Layer 3 of a small transformer language model trained on English Wikipedia (19 layers, counted from 0, width 96).
A neuron's activation on a vector x is ReLU(gate . x) times (in . x), where the dot is the dot product.

Input weights of the MLP neurons that the questions are about. A number n stands for n times 0.0016.
n6 gate: 13 -30 143 71 53 84 -222 150 -55 146 111 131 -140 153 22 34 -15 -51 39 -62 -186 -43 9 106 -10 -186 -105 3 -131 -73 12 -79 35 120 -32 0 20 -217 -3 -245 62 97 -30 261 132 127 -24 -38 125 24 34 89 -100 -55 -43 189 80 -134 -166 97 45 -9 -48 -103 -71 -37 9 56 71 -13 182 122 -114 67 182 74 -200 94 -156 127 -65 -86 47 -107 -66 -45 95 40 10 -70 -35 -81 55 51 -128 -33
n9 gate: 122 185 -325 59 69 99 235 -124 23 -65 -45 -32 -84 -70 -177 -53 -176 160 -82 128 92 -63 12 133 89 84 -196 -139 13 204 21 -4 57 -71 -143 208 60 -119 -130 119 -390 141 -8 -28 17 22 -263 63 302 -94 64 244 36 39 34 -9 25 35 61 82 -155 34 110 160 -172 -222 -8 193 43 -320 -63 -108 225 -63 -54 89 -178 -112 -87 -33 -164 378 103 -173 -94 182 -74 269 163 -40 40 -173 179 -197 -33 30
n41 gate: 129 -30 -55 362 65 87 -64 -48 35 -73 -255 -43 348 10 25 35 -183 23 -58 -103 -129 -127 -10 58 -129 -39 44 -123 158 40 -205 -139 37 127 -37 156 -138 -71 -8 -8 -11 -17 -65 -150 18 134 190 80 -224 -8 68 51 -91 46 110 -116 134 7 -22 13 -131 -79 109 317 120 -124 -30 -126 -13 -200 36 231 -65 -24 -160 38 108 -63 58 -118 123 60 23 4 120 233 -139 -42 -57 -17 -70 108 -57 66 -124 -25
n92 gate: 274 31 20 -52 82 301 87 161 -104 -27 21 125 48 6 -198 173 13 6 -257 -33 -259 -116 -16 -122 -36 -13 -127 25 330 166 110 -51 -149 -23 -68 76 107 182 85 113 -41 6 28 -49 -36 225 13 46 -70 -177 -144 37 31 -48 -71 99 -73 178 -50 45 -72 46 -112 22 61 -42 -12 36 -84 67 -106 24 30 52 -69 -112 102 191 -83 22 -176 33 0 20 -41 3 -100 -13 -80 -92 76 -3 -46 -91 -78 -104
n95 gate: 30 64 195 -32 -232 -86 16 -119 47 90 71 20 -182 -17 35 -3 161 -33 -139 -12 -73 -105 127 29 -58 -125 25 20 -4 84 221 -117 -4 -115 -184 38 0 219 -305 -92 195 -87 146 -36 -136 -48 59 -53 -93 24 317 171 -127 -56 88 -47 178 -29 95 -156 7 -283 -58 187 -105 -119 -65 225 52 -50 -62 83 79 -153 -65 -27 -59 28 -58 -62 203 39 93 -70 -160 52 62 -81 287 159 176 27 -66 14 -58 -38
n119 gate: 84 190 -22 30 15 -85 92 -14 0 34 99 -45 -44 -111 -27 65 -102 -56 23 -10 -87 -36 -32 55 33 191 12 -96 -79 57 45 -65 -220 -248 193 -30 80 118 -20 -43 -16 -89 -32 133 21 -86 -69 -3 -111 -37 101 16 -66 -113 -63 190 -202 28 16 67 -253 206 -96 29 -123 87 97 351 56 -42 113 -14 108 -7 155 -151 56 -83 -77 -98 -69 3 26 -35 -183 77 -96 -45 -3 3 34 -91 102 100 73 70
n125 gate: -126 -58 -132 41 -14 -146 -15 141 -75 -59 -189 -64 -28 -118 -226 -61 23 56 23 -57 -63 -147 0 236 -63 -33 63 -101 -58 6 -7 -17 183 -30 57 303 77 3 267 7 -183 87 -104 -67 -79 21 -84 -9 35 -102 3 38 -106 196 74 -138 100 4 161 100 -11 3 -55 -29 71 10 -31 205 -59 -216 97 131 128 -104 -34 -20 20 -20 229 -119 -96 38 102 156 -72 165 177 54 -62 -10 -268 139 -29 210 56 -145
n133 gate: 0 51 125 64 34 111 -127 -46 157 35 57 -76 4 75 -132 95 -100 50 -143 151 -14 -137 82 0 -179 -217 -212 117 3 -115 -20 -30 32 208 0 30 19 61 -85 132 143 158 7 117 -21 -131 -100 -82 -175 30 -3 59 -215 -3 34 -100 171 91 -35 -16 -82 7 146 -38 -94 20 16 -89 37 164 68 80 -128 143 47 188 -192 189 -219 -182 60 223 -270 156 -199 -56 -76 111 -40 73 54 109 -76 -13 29 112
n167 gate: 254 -5 64 135 -18 -235 68 -192 -114 175 -85 76 137 -74 135 -4 -27 -187 234 -321 46 -58 13 145 -163 -18 5 -268 258 -153 -121 83 -168 49 170 36 340 441 241 39 -81 321 -9 122 32 189 -226 -252 -63 -45 -118 -277 -315 29 49 -174 -79 -70 -84 91 42 -14 143 -98 -27 80 87 -5 50 -218 -281 0 -106 -26 124 39 -92 132 83 88 -52 145 55 -103 -234 -206 -5 156 48 59 55 39 -29 288 -26 -56
n175 gate: -250 198 67 3 49 -40 -82 -146 -61 -77 -51 -18 44 -135 188 220 26 90 -173 7 -151 -90 0 46 -39 125 97 -53 -62 -25 -16 -29 0 -94 13 -6 -65 -7 25 -78 31 -350 -50 -15 7 -7 10 116 6 -69 122 228 130 -52 10 46 69 67 -34 -81 48 29 -113 -96 178 -94 6 -118 153 74 -126 120 -47 -197 87 116 -80 144 -190 -6 235 91 80 -150 -148 -149 124 -61 -80 248 43 51 -15 13 19 -23
n177 gate: 277 35 37 114 78 274 -29 87 225 145 -90 -31 230 -184 41 84 177 -11 -86 -23 29 -269 213 -49 139 -96 -134 -262 245 -139 8 143 186 -56 -74 145 -54 134 231 -190 -224 0 164 -103 -16 -60 -16 61 -111 -176 299 79 35 239 16 -37 33 113 -260 120 -60 -297 -90 173 97 -165 94 -25 -34 -114 -15 11 -62 -245 -15 70 40 0 -42 -163 17 32 11 72 -98 -250 -175 -117 -191 -15 -80 28 69 -20 -75 134
n191 gate: -87 -154 266 -82 29 -103 -250 38 245 -211 395 199 -207 358 -53 56 285 49 181 -161 40 -57 -107 -126 127 57 -173 51 -126 -132 -134 207 95 224 -463 99 -218 -48 -131 209 296 101 56 63 54 20 33 -63 -5 -43 -29 -153 -96 -27 -5 -127 198 -15 -40 -4 50 -198 -102 -196 -53 -86 -62 102 -66 348 426 -86 -34 219 133 46 38 -217 -163 80 40 -242 59 -96 130 -112 35 358 -113 -371 77 66 -158 42 -241 107
n219 gate: 203 87 -246 249 -83 -34 -45 -66 65 107 -105 4 -38 -66 32 -135 -72 -13 92 -121 -28 -72 -220 27 265 -304 79 57 210 245 -117 -239 38 4 100 -65 68 104 94 108 -183 -86 -297 -174 32 29 0 161 102 -237 160 140 -365 0 342 9 -16 -131 192 -129 -309 -77 44 -124 -117 63 75 32 167 -220 23 -21 347 -243 221 196 -208 138 191 4 -24 -51 175 -133 -332 49 -191 99 0 68 85 124 127 -22 -22 97
n242 gate: -60 9 -25 16 16 -72 -156 -23 -116 75 183 95 -30 -102 218 -58 -44 26 207 23 -251 276 59 139 13 20 166 62 110 31 238 63 97 -209 -74 -116 50 -65 -97 40 82 -135 -59 -38 -8 -191 168 79 30 -248 119 100 12 76 -225 -37 -114 -134 -180 108 127 195 -39 146 -149 28 -127 192 -45 -288 -243 92 83 0 -89 51 -250 147 50 -174 4 86 -221 34 -31 130 -195 -197 87 30 324 181 110 0 -231 -242
n251 gate: -127 40 -143 31 155 -118 36 107 -188 -17 140 -128 121 43 -122 -77 -107 125 79 -11 -70 107 -79 52 15 -37 59 7 48 -177 189 -123 4 -64 18 -88 74 136 178 22 -7 171 43 -124 -83 43 13 -48 -41 -26 69 87 -16 130 -67 107 -16 -49 284 -106 4 -153 -46 -19 408 148 100 -96 -25 18 42 112 66 -58 12 -186 37 57 -7 123 -7 -83 -22 -227 82 56 -115 185 -73 -118 -42 -324 -159 7 16 -133
n6 in: 76 28 -60 106 22 174 -135 93 -79 68 101 62 -39 82 87 34 8 -15 -56 -62 -200 5 -64 89 20 -134 -82 3 -225 -73 -69 -151 30 0 3 119 -95 -82 52 -259 51 76 -15 52 148 84 105 -15 120 139 0 93 -60 25 -121 76 12 -77 -140 81 -14 37 -71 -118 40 11 12 97 5 9 202 143 -92 33 193 82 -104 23 -76 44 -111 -98 55 -28 -26 0 -3 40 -20 0 -30 -135 -60 49 -46 17
n9 in: 178 -128 44 77 -182 -8 222 -250 -43 -39 50 -28 -202 -203 81 201 -148 352 37 72 0 262 -4 -48 28 -296 9 -120 82 114 -38 17 -36 -123 22 100 -178 -69 -285 172 -73 155 227 -216 -22 -368 -123 -104 -52 -71 143 18 -32 52 -119 -126 -35 133 -80 197 63 133 -4 223 -115 -127 182 26 -8 222 123 -133 83 34 -153 16 -4 -17 -88 -46 76 33 40 13 21 179 -241 225 73 -68 266 83 -112 129 -136 -282
n41 in: 205 -13 -187 82 58 174 20 82 70 107 -140 -136 331 40 110 122 -16 82 -9 -194 -147 125 -34 112 -97 -3 -6 -46 86 42 -160 -105 -3 72 -140 -34 -185 -133 86 10 50 -99 3 -89 54 96 134 112 27 32 -41 23 -84 27 116 -58 -41 59 -33 -23 99 -63 15 129 194 -22 -29 -48 119 -92 -154 146 -161 -241 -125 97 -46 -112 58 121 274 -56 -142 76 27 58 -49 -72 20 -131 -21 -148 -59 -67 -3 -8
n92 in: -262 -3 -129 -132 96 -130 -45 -131 94 -3 -96 77 -3 107 -91 -88 -6 -55 46 -74 29 -9 -178 83 -38 171 -36 55 -118 -197 -6 6 82 153 -94 -71 72 -136 48 24 -100 75 -140 -27 -22 103 -9 -65 92 207 -172 39 -90 44 -19 -80 238 108 3 -52 215 -190 158 -72 9 144 -111 -35 -15 -48 0 131 6 -83 142 58 -59 -118 172 53 86 28 92 86 -46 -123 -49 335 -7 27 -18 9 -30 15 201 -56
n95 in: -60 94 157 38 -210 70 6 14 28 119 56 -82 16 -94 -116 88 37 -96 33 56 -75 -248 79 -67 73 -118 -26 163 16 36 156 -107 46 -183 -163 -8 113 129 -206 20 57 -117 60 185 -48 -43 -146 79 35 21 98 171 -95 -70 -44 10 92 13 19 -191 23 -283 21 95 28 -202 -3 16 17 -78 -102 -92 61 -79 -20 -33 -25 12 -32 21 177 0 18 -59 -67 174 -39 -174 198 6 298 6 56 37 -42 14
n119 in: -6 122 159 23 30 -148 39 -82 -88 99 -207 -50 -86 -37 -26 74 3 -97 -59 23 -85 -12 37 157 -116 275 -30 57 86 -86 -47 -11 -277 -192 99 139 -58 -18 26 -51 -6 8 -93 110 -3 -105 41 -126 -63 -98 89 163 -3 -90 -67 239 -124 -146 -64 130 3 126 85 -83 -87 154 92 190 -5 38 -4 -50 99 -114 57 -25 63 -37 3 -135 -18 75 85 25 -136 11 -15 -99 31 -33 17 23 118 134 23 63
n125 in: -69 -26 28 15 -25 29 -8 86 82 22 36 -23 -171 -199 -49 -136 -79 131 -62 17 -111 24 -45 50 108 -46 -82 9 192 -76 -101 57 236 -52 64 113 35 129 165 127 -91 -20 -151 -20 -47 -26 -137 -17 95 -257 99 25 17 6 186 166 76 -16 -16 -102 -55 -80 148 23 116 6 147 31 -144 -179 -8 9 28 -46 209 0 24 100 183 -39 -45 -79 -17 0 -249 87 -22 -73 -89 -3 -122 129 -69 233 -95 -96
n133 in: -114 101 78 118 6 23 -76 -116 -27 40 -115 -57 83 38 -194 165 -54 0 -114 217 38 -72 -77 142 -87 -126 -153 126 -110 -75 9 18 98 157 44 68 -37 -55 -37 76 119 174 32 94 -197 -185 -162 -23 -57 61 -37 -34 -164 45 -45 34 250 16 -41 -62 -140 -116 94 -49 -33 -6 118 -43 53 122 -34 120 -25 198 118 132 -98 90 -97 18 60 183 -169 134 -161 83 -69 97 20 46 34 -6 -143 -77 21 87
n167 in: -72 -23 -69 -93 -76 23 -134 20 71 179 120 204 -19 -55 -4 -64 116 86 -7 -36 -114 113 111 7 63 165 -33 -265 -57 -263 -195 7 -104 28 111 172 98 -14 -171 62 26 61 41 90 -4 90 -7 57 -204 4 -72 -139 -115 -70 18 174 -197 41 210 -16 -34 -79 45 111 -60 212 -108 -58 190 -23 -36 114 -168 187 105 14 -35 -102 -33 -181 -194 72 -184 22 17 35 -11 -28 65 184 -188 -122 117 10 -62 340
n175 in: -64 13 180 6 54 -109 -186 -14 -139 -64 252 -106 159 -228 -16 122 -37 67 -152 144 -29 -156 -6 315 -45 -16 71 -79 -86 66 22 12 82 143 49 -34 149 -19 89 89 53 45 173 27 57 -106 -140 -47 27 -193 -32 36 42 -23 -34 29 118 -33 -75 -70 149 -85 -15 -21 50 -50 -125 -172 -23 -126 12 71 -167 -140 136 -60 34 155 -36 -95 -10 130 -50 -115 -76 -61 -90 -34 236 -24 80 -89 -121 61 170 67
n177 in: 171 86 131 -8 20 -64 172 198 84 -147 122 94 139 15 68 54 -24 148 -85 -45 -33 -138 -101 -125 4 -221 78 -139 24 102 -72 -145 141 -48 -172 172 110 108 4 -26 -310 -30 154 -15 57 -80 166 93 -11 4 307 160 57 265 28 33 -268 178 -124 88 101 -64 -177 -19 -8 -238 166 -4 4 -237 -210 87 -155 -169 55 -46 23 24 78 -110 13 -9 11 105 -413 -82 -353 8 77 15 215 -12 4 -82 -135 196
n191 in: -86 69 103 -159 3 -157 -90 -47 84 17 -35 84 123 22 42 -28 22 8 27 -41 -165 -122 -62 -99 15 50 -101 19 -3 -143 -11 221 -55 180 -109 -55 -188 56 34 170 68 -24 172 -52 -79 21 -86 71 100 -56 175 -9 -8 -39 67 -17 102 -69 -64 85 -114 -93 -86 -199 -106 8 150 65 113 -15 42 -76 -89 185 77 -118 104 -69 -141 36 131 103 8 -20 24 -98 55 89 21 -118 100 -19 -84 84 -3 45
n219 in: 10 -30 -19 -227 -239 -178 91 120 -318 62 -181 65 161 157 -32 88 -156 68 71 47 5 220 180 197 5 9 143 49 75 140 217 136 -207 -138 175 104 -149 228 294 -55 -108 35 -134 -56 52 -146 -46 225 296 21 215 -219 -180 177 299 -273 -185 -249 -115 -30 190 -79 -196 -75 87 -119 43 14 277 -130 -145 -105 218 -211 -243 156 -213 86 143 36 -58 -31 70 -204 22 -131 -133 64 -179 9 -222 -77 -13 315 54 -99
n242 in: 62 88 148 -187 -285 -106 -206 13 -293 60 0 -40 78 -102 31 7 -235 -141 -94 0 4 301 121 197 21 81 16 293 -24 118 159 80 28 -46 -127 56 29 -55 107 -21 -50 152 41 80 75 -139 131 175 -48 -287 118 -100 0 25 -202 -12 -115 -61 28 -36 8 20 -154 115 85 267 -68 221 11 -97 -102 26 24 -40 61 -157 -267 19 0 -92 -114 135 -99 122 124 103 0 -310 79 -11 125 68 26 0 -68 -316
n251 in: -87 -80 -106 41 234 -35 14 60 180 51 175 -12 -62 42 -162 -59 -189 17 -42 -31 81 -62 -139 51 -114 -130 39 -57 245 198 -84 -134 110 37 -89 -78 18 150 -126 64 -27 51 12 -152 -146 -151 130 64 50 139 57 -103 -41 102 -81 102 -73 -23 123 3 62 -147 117 178 -37 124 -26 47 -23 334 176 12 -96 -14 17 -117 147 -9 6 -18 -16 -28 35 -36 12 -116 -29 40 27 3 74 -79 -228 42 33 -170

Each question shows a token from some text and the vector x that enters the MLP there. A number n stands for n times 0.0083.

" genus": 159 96 -94 -150 41 -256 -2 16 -66 80 -109 -8 -53 -140 -58 -94 131 -104 -148 197 -343 29 -230 2 142 -68 -24 50 139 -63 -111 97 9 4 149 151 -69 -127 230 17 115 56 141 41 23 -13 222 144 171 -56 -70 -6 -74 -127 82 -50 171 29 -110 112 133 -160 164 8 12 -29 -94 -127 142 29 98 30 -21 -57 1 -108 -134 -114 -6 48 -45 20 -57 115 109 166 -23 -41 -54 -49 18 5 -100 -85 1 12
Which of these neurons fires most? n41

"meter": -12 81 -50 -170 96 -35 121 -82 76 271 -39 -97 -70 -61 -12 -30 -16 -154 -140 123 -235 151 -97 -31 4 21 27 -10 51 -128 -33 68 -152 -1 195 87 -111 50 79 33 -19 137 206 87 -82 -113 225 -31 152 91 75 -37 213 -62 59 80 128 100 -171 33 113 -202 219 -142 39 -267 -91 -185 55 90 -57 -77 -92 154 65 -79 -150 -122 49 77 -94 -86 -48 42 39 -3 -11 -67 -127 25 68 91 44 10 4 19
Which neuron fires most, and how strongly? n133, at about 0.47

"==": 76 67 133 -251 14 8 158 -141 23 90 97 -25 -72 -213 5 -210 17 -186 -48 115 -187 -32 -156 17 79 28 114 68 16 -209 -85 6 -48 -20 207 -23 -27 61 9 41 151 221 48 -85 -49 -83 105 246 51 63 -158 10 139 -36 114 -81 197 -11 -107 132 80 -116 -198 -74 -151 -161 121 -146 126 50 14 7 -118 54 70 -50 -168 -75 145 24 -47 104 -78 52 -40 36 41 13 5 -89 117 -79 117 127 -28 14
The three highest activations, in order: n167, n191, n133

" considered": 174 115 -3 -105 68 -149 51 62 -63 38 -47 -36 -60 -280 -113 -308 38 -33 -207 82 -240 99 -199 6 276 -164 118 2 37 -132 -21 28 108 244 55 222 48 -39 70 59 10 29 203 199 -35 -125 86 -77 238 29 -124 49 -49 8 172 -60 72 -46 -32 62 98 -37 56 5 -90 -38 75 -103 -60 13 -47 -61 -12 73 52 -181 -42 26 38 -103 -39 -78 -70 -21 28 7 7 122 13 -21 15 -72 -72 38 140 22
Which neuron fires most, and how strongly? n125, at about 5.9

" California": 21 77 46 -191 -82 -148 221 -97 112 118 54 59 -40 -136 0 -99 149 -283 -83 191 -309 46 -59 0 107 -49 41 -68 -119 -67 -199 -68 24 169 217 70 -27 14 -41 41 45 60 147 171 35 6 152 62 76 -30 29 44 -3 -223 87 83 117 70 -171 113 142 -70 -39 -47 116 -220 37 -34 -89 13 19 -32 5 123 -143 -272 -18 -71 -53 57 66 -94 -25 100 -3 110 55 -166 -13 -28 102 12 -3 178 -67 -47
Which neuron fires most, and how strongly? n95, at about 4.5

"el": 100 106 31 -260 40 -36 186 42 -106 141 -1 -100 -36 -13 -160 1 99 -95 -71 69 -302 28 7 -45 50 18 126 90 90 -77 -104 -49 65 112 307 75 67 14 60 -14 54 -8 63 38 -92 39 175 -28 159 188 -137 79 121 -58 114 23 -76 -91 48 87 44 -201 17 -180 -55 -178 23 -150 -97 201 6 -160 -21 189 107 -345 17 -79 48 39 -2 8 32 34 -126 -63 138 -110 16 -90 56 -44 -104 -14 134 -43
Which of these neurons fires most? n251

" showing": 7 45 17 -89 73 40 3 -102 17 32 -61 -14 -62 -172 -92 -278 -36 -114 -185 179 -314 89 -85 -20 203 -82 170 -20 -28 -176 -78 93 31 84 94 161 -17 -31 121 151 -40 -28 82 38 -115 -150 181 -41 181 69 29 136 -27 25 212 -81 40 -138 -84 89 37 -36 34 -60 -35 -266 65 -73 80 210 -122 -4 3 69 130 -30 -81 -40 161 157 -72 13 -92 -61 50 25 0 -35 33 -160 102 -30 -30 -53 199 82
Which of these neurons fires most? n219

" is": 168 122 95 -131 64 -24 70 59 16 72 -119 -59 -68 -170 -17 -147 61 -171 -147 132 -180 102 -185 20 108 -65 151 176 89 -44 -22 -5 115 -30 188 201 -138 9 -38 94 -23 93 101 3 -16 -147 147 7 119 57 -81 15 -107 -113 137 -40 94 -16 -130 -7 46 221 -23 -142 -198 -191 153 -214 5 -40 84 -80 -159 145 -17 -148 -16 -116 24 49 -19 44 32 -20 29 -79 59 -15 156 -151 120 -70 14 -83 80 182
The three highest activations, in order: n9, n133, n6

" figures": 96 135 105 -22 41 -87 72 16 111 42 -213 -114 -23 -78 -83 -108 45 -46 -182 183 -208 96 -16 9 197 82 102 -16 160 18 -106 136 -16 8 87 181 -153 -164 37 2 36 72 -34 39 34 19 209 154 116 36 -13 80 -73 -100 192 -107 38 -39 -35 161 83 -5 60 -102 -139 -234 91 -78 38 95 31 -135 -44 229 -13 -258 -118 -31 -76 -52 -63 83 -221 -4 23 9 -138 -150 118 -114 72 5 -65 -87 158 27
Which neuron fires most, and how strongly? n9, at about 1.9

" chart": 130 25 147 -113 144 -178 74 -104 119 130 -116 -38 -34 -100 -62 -124 108 -231 -186 33 -206 192 -63 189 95 -103 70 -88 16 -184 -96 83 -1 161 64 78 -26 33 -17 68 43 -41 -20 76 -23 40 218 8 217 14 -65 -29 38 -74 199 -27 -56 -36 -32 107 14 -25 41 -55 -6 -163 151 -147 163 -10 90 -99 -3 83 -20 -173 -165 43 -100 58 70 -79 -294 50 34 77 -114 -104 -46 166 132 8 12 59 -97 58
Which of these neurons fires most? n167

" Title": 159 42 69 -180 -15 -41 -56 -76 86 46 -245 -42 -146 -121 -63 -161 53 -87 -6 247 -297 126 -41 75 98 -86 39 -93 -123 -156 -73 -37 38 53 188 -64 86 -39 -26 88 106 29 122 -70 -13 45 220 188 168 33 41 24 43 15 -31 -74 55 -96 -37 102 76 -18 -83 23 60 -215 7 -211 -78 153 27 -125 -1 161 123 -240 -66 -41 84 83 -52 51 -236 -90 62 136 46 -31 134 27 133 16 -91 59 118 -21
Which of these neurons fires most? n242

" While": 119 154 -19 -118 16 -107 51 -148 81 35 126 -6 -63 -110 -44 -277 -20 -138 -148 52 -86 41 -144 -16 172 -92 135 -4 72 -132 -65 67 84 -45 137 161 -37 -27 10 84 11 217 17 -9 59 -23 -23 54 202 97 13 6 31 20 111 16 -15 17 -56 87 -57 -58 31 102 -143 -196 134 -177 -1 54 -55 -125 18 200 95 -122 -80 -237 -173 72 -150 108 -28 31 29 0 114 -236 147 -182 206 33 41 -43 205 12
Which neuron fires most, and how strongly? n9, at about 6.9

"ur": 102 77 -15 -171 73 7 134 -31 -160 74 94 -49 -23 104 33 7 -29 -165 29 32 -330 66 -205 18 14 -57 174 151 25 -109 -59 -15 145 39 182 146 -50 78 132 43 -61 -81 46 31 -99 35 156 -96 69 131 -187 -22 238 -89 280 70 49 -71 -18 84 190 -96 -18 -150 -42 -187 -24 -130 -40 92 78 -107 2 67 126 -337 -114 -93 -122 -11 87 -20 -53 106 13 -23 55 -49 -26 -34 23 -155 -78 68 77 -52
The two highest activations, in order: n6, n191

"ations": -21 141 94 -110 -89 157 -82 -171 -49 137 -71 -49 18 -137 -91 -126 -18 -95 -44 178 -261 47 -100 -56 159 -66 -4 22 118 -137 -104 9 32 -2 95 -4 -109 -74 164 83 85 134 -28 147 -72 -34 252 125 116 -7 62 135 21 -88 80 -47 -17 49 -46 109 149 -97 77 -86 -80 -309 100 -105 53 179 -10 -34 -80 229 211 -188 20 -139 -105 8 -56 22 -259 105 90 65 -49 -59 -24 -64 100 -45 6 62 87 -16
The three highest activations, in order: n133, n191, n6

" Texas": -18 109 102 -255 -65 -11 215 -131 110 70 -35 118 -120 -166 57 -128 129 -318 -47 194 -250 4 19 14 -10 -31 47 -32 -186 -9 -242 -102 -72 98 219 55 -55 -23 -65 64 89 71 125 125 12 -31 117 125 63 -18 75 146 -62 -82 100 65 106 95 -120 -6 46 -151 -49 -67 49 -136 34 7 -20 66 37 22 58 91 -70 -252 -83 -59 -42 91 -11 -84 1 34 7 -18 -18 -245 76 -114 168 42 85 172 63 103
Which of these neurons fires most? n95

" from": -18 -63 -10 -193 36 86 213 -53 -9 45 5 60 -68 -139 -21 -195 9 -152 -190 126 -103 91 -213 149 107 -63 5 14 -142 -185 -42 96 -1 -2 221 156 -87 -60 84 56 114 201 184 120 -164 -152 197 22 130 73 7 29 31 -96 80 68 58 -164 -33 100 81 124 73 -28 -220 -145 135 -132 19 162 -86 -41 15 -75 -19 -173 -25 -86 -12 -47 -3 56 47 -4 15 76 50 -62 -78 -283 91 79 54 -4 36 108
The three highest activations, in order: n9, n119, n6

" species": 168 45 16 -94 12 -278 54 103 20 123 -130 -11 -17 -145 -102 -55 144 -139 -128 229 -290 75 -215 -81 146 -33 -25 32 93 -110 -106 129 20 -15 96 131 -40 -149 199 -64 84 86 144 69 6 13 229 182 144 -89 -32 3 -137 -91 123 -26 113 -2 -26 96 126 -127 185 -112 -19 -103 15 -174 143 26 69 -7 -115 11 -81 -172 -66 -51 -85 -4 -17 10 -17 155 129 111 -47 -114 -21 32 11 47 -93 -72 -21 -21
Which of these neurons fires most? n41

" of": 30 -59 -3 -225 59 34 63 -45 -18 -10 -24 55 -45 -75 68 -215 -41 -102 -51 175 -175 48 -141 83 124 -75 83 38 6 -214 -94 7 62 73 241 186 -32 -22 204 30 135 76 47 42 -201 -136 182 32 225 221 16 17 9 -78 234 125 81 -132 -36 155 39 15 -24 -82 -174 8 58 -171 147 72 -115 -15 -60 39 85 -161 19 -194 29 -42 -31 59 -67 -93 23 81 -22 -121 -66 -277 159 -28 -1 40 -41 -33
Which neuron fires most, and how strongly? n6, at about 1.3

" century": 118 3 -66 -144 94 -230 107 -95 33 201 -22 25 -56 -161 -38 -178 76 -174 -80 127 -274 27 -215 44 78 -42 22 46 -3 -37 -140 141 -76 94 185 87 -63 -118 85 28 78 15 168 13 24 -87 192 16 237 46 128 25 10 -150 176 98 88 99 -198 36 184 -160 49 6 32 -32 22 -237 -13 -4 -46 29 53 29 40 36 -124 -63 -10 37 -126 44 -225 93 109 183 -78 -72 -95 -68 54 -5 26 -21 19 -16
Which neuron fires most, and how strongly? n242, at about 0.87

"tors": 55 121 83 -144 -43 13 1 -84 54 131 -33 -19 -51 -76 -74 -32 -34 -44 -96 192 -195 13 -130 -79 152 57 -24 -31 136 -14 -120 -6 -18 16 249 21 -29 26 173 -22 93 170 56 129 -84 -37 180 143 74 28 -30 44 -14 -197 154 4 75 54 -103 82 113 -173 109 -172 -31 -321 -24 -175 121 142 2 -152 -46 267 155 -173 -43 -82 -69 -51 -109 -29 -150 65 140 -22 -62 -196 50 -123 27 137 77 -56 94 14
The two highest activations, in order: n133, n191

" Rock": 7 34 -56 -188 -25 -25 102 -88 107 8 23 2 -151 -26 56 49 71 -302 -176 72 -194 45 -100 96 -6 40 56 -121 -26 -119 -107 -24 -69 58 257 28 -109 1 82 17 129 82 134 123 -48 -6 131 39 184 -23 48 -152 70 -63 243 82 -4 -57 -121 74 -122 -126 119 -53 -14 -279 58 -169 168 104 112 -91 69 162 53 -257 -52 -63 -67 72 -12 16 74 139 -77 74 6 -214 -79 42 73 105 5 162 -1 62
Which of these neurons fires most? n119

" derived": 131 87 -151 -145 100 -86 55 -35 38 38 -152 -40 -221 -188 28 -213 31 8 -91 273 -356 86 -261 1 158 -111 107 -54 101 -121 65 88 16 119 22 155 -167 -136 111 21 109 154 174 89 -41 20 177 -7 120 -91 -27 -68 49 -24 161 23 0 -132 -6 43 136 38 155 -158 -92 -124 86 46 -6 75 40 -99 10 -11 68 -133 -50 33 91 -50 49 -44 -126 32 -93 -7 56 94 -21 -35 43 -37 -80 -29 120 45
Which neuron fires most, and how strongly? n125, at about 2.7

"gra": 107 239 100 -220 71 -101 194 -2 -88 102 71 -62 -21 -66 -20 -63 61 -98 143 29 -283 20 -285 94 -35 -34 63 46 9 -138 -250 -5 -86 226 234 99 -37 -86 50 -103 104 -112 44 -3 -93 11 209 108 46 45 -170 -27 66 -221 111 59 73 -32 121 79 160 -147 -19 -192 50 -138 76 -142 -30 49 118 -150 52 -9 -16 -171 -76 -8 -12 -27 91 -6 22 105 -13 -14 106 -136 95 82 -59 -10 25 105 -25 7
The two highest activations, in order: n175, n6

"s": -26 51 112 -123 -49 50 118 3 -27 142 26 -61 -7 -81 -70 -44 -18 -133 44 83 -139 53 -68 -33 115 -64 38 56 123 -64 -95 85 -6 -7 251 -10 -65 -151 204 2 46 146 15 131 -166 -95 270 76 121 82 -31 99 6 -220 258 1 -22 -39 18 154 -33 -78 57 -288 -135 -296 62 -132 171 109 79 -154 -87 208 126 -262 39 -106 -69 36 -13 37 -57 67 9 -22 -72 -118 94 -20 14 -91 29 -72 17 42
The three highest activations, in order: n119, n6, n133

" with": -21 -17 -4 -158 43 28 94 -34 76 -9 2 -14 -108 -140 20 -126 53 -121 -180 106 -193 77 -114 82 236 -152 164 -27 -2 -99 -91 135 0 85 320 166 21 -34 88 98 58 78 50 68 -161 -231 153 -25 199 129 -38 78 5 -112 158 -8 116 -229 -132 74 16 41 -48 -107 -61 -234 42 -85 89 133 -150 -51 -10 61 41 -169 -85 -25 79 25 53 99 25 -76 -14 -19 73 -112 60 -261 29 66 -14 -23 136 80
The three highest activations, in order: n219, n175, n6

",": 79 0 68 -146 10 -76 91 39 -26 -9 -50 4 -28 -79 0 -134 67 -103 7 147 -82 -35 -140 85 306 -226 27 174 -91 -196 -93 75 31 -57 327 188 -124 -106 -29 124 99 98 25 -107 -52 -48 173 12 157 156 126 -48 -58 -169 221 9 75 87 -140 171 91 17 -6 -73 -151 -224 57 -152 -39 83 -129 -114 -73 110 101 -87 -123 -53 -29 33 25 66 17 98 62 -21 -13 -193 -58 -20 92 -92 44 -11 92 -101
Which neuron fires most, and how strongly? n133, at about 0.71

"ir": 124 210 19 -220 -11 -6 120 -3 -258 156 9 -65 -68 -129 -81 -106 -20 -80 0 -16 -280 8 -138 -57 -37 -27 123 154 49 -38 -70 -62 118 117 228 8 -25 -81 112 101 -57 -104 144 98 -92 11 206 -93 192 215 -144 90 110 -40 205 -66 28 -16 9 51 172 -127 -67 -147 -60 -120 34 -149 -170 111 174 -97 48 129 183 -249 -64 -84 9 25 32 -10 -27 129 -41 17 41 -2 65 -68 37 -135 -53 20 65 13
The three highest activations, in order: n6, n92, n251

"do": -59 177 -9 -201 -8 57 100 -68 -12 73 24 44 -86 -53 -8 -124 116 -42 74 129 -331 -62 -239 24 85 -87 158 82 -102 -71 -121 17 70 49 187 214 -173 -131 143 -51 -63 41 26 7 -67 -42 139 227 82 23 -104 68 76 -54 69 -46 23 -47 -59 201 33 -67 61 -87 65 -236 -91 -199 12 115 71 -118 -19 109 36 -130 63 -65 -58 -120 22 -32 131 59 1 -159 78 -152 192 40 204 -30 21 -3 118 -111
Which neuron fires most, and how strongly? n175, at about 2.3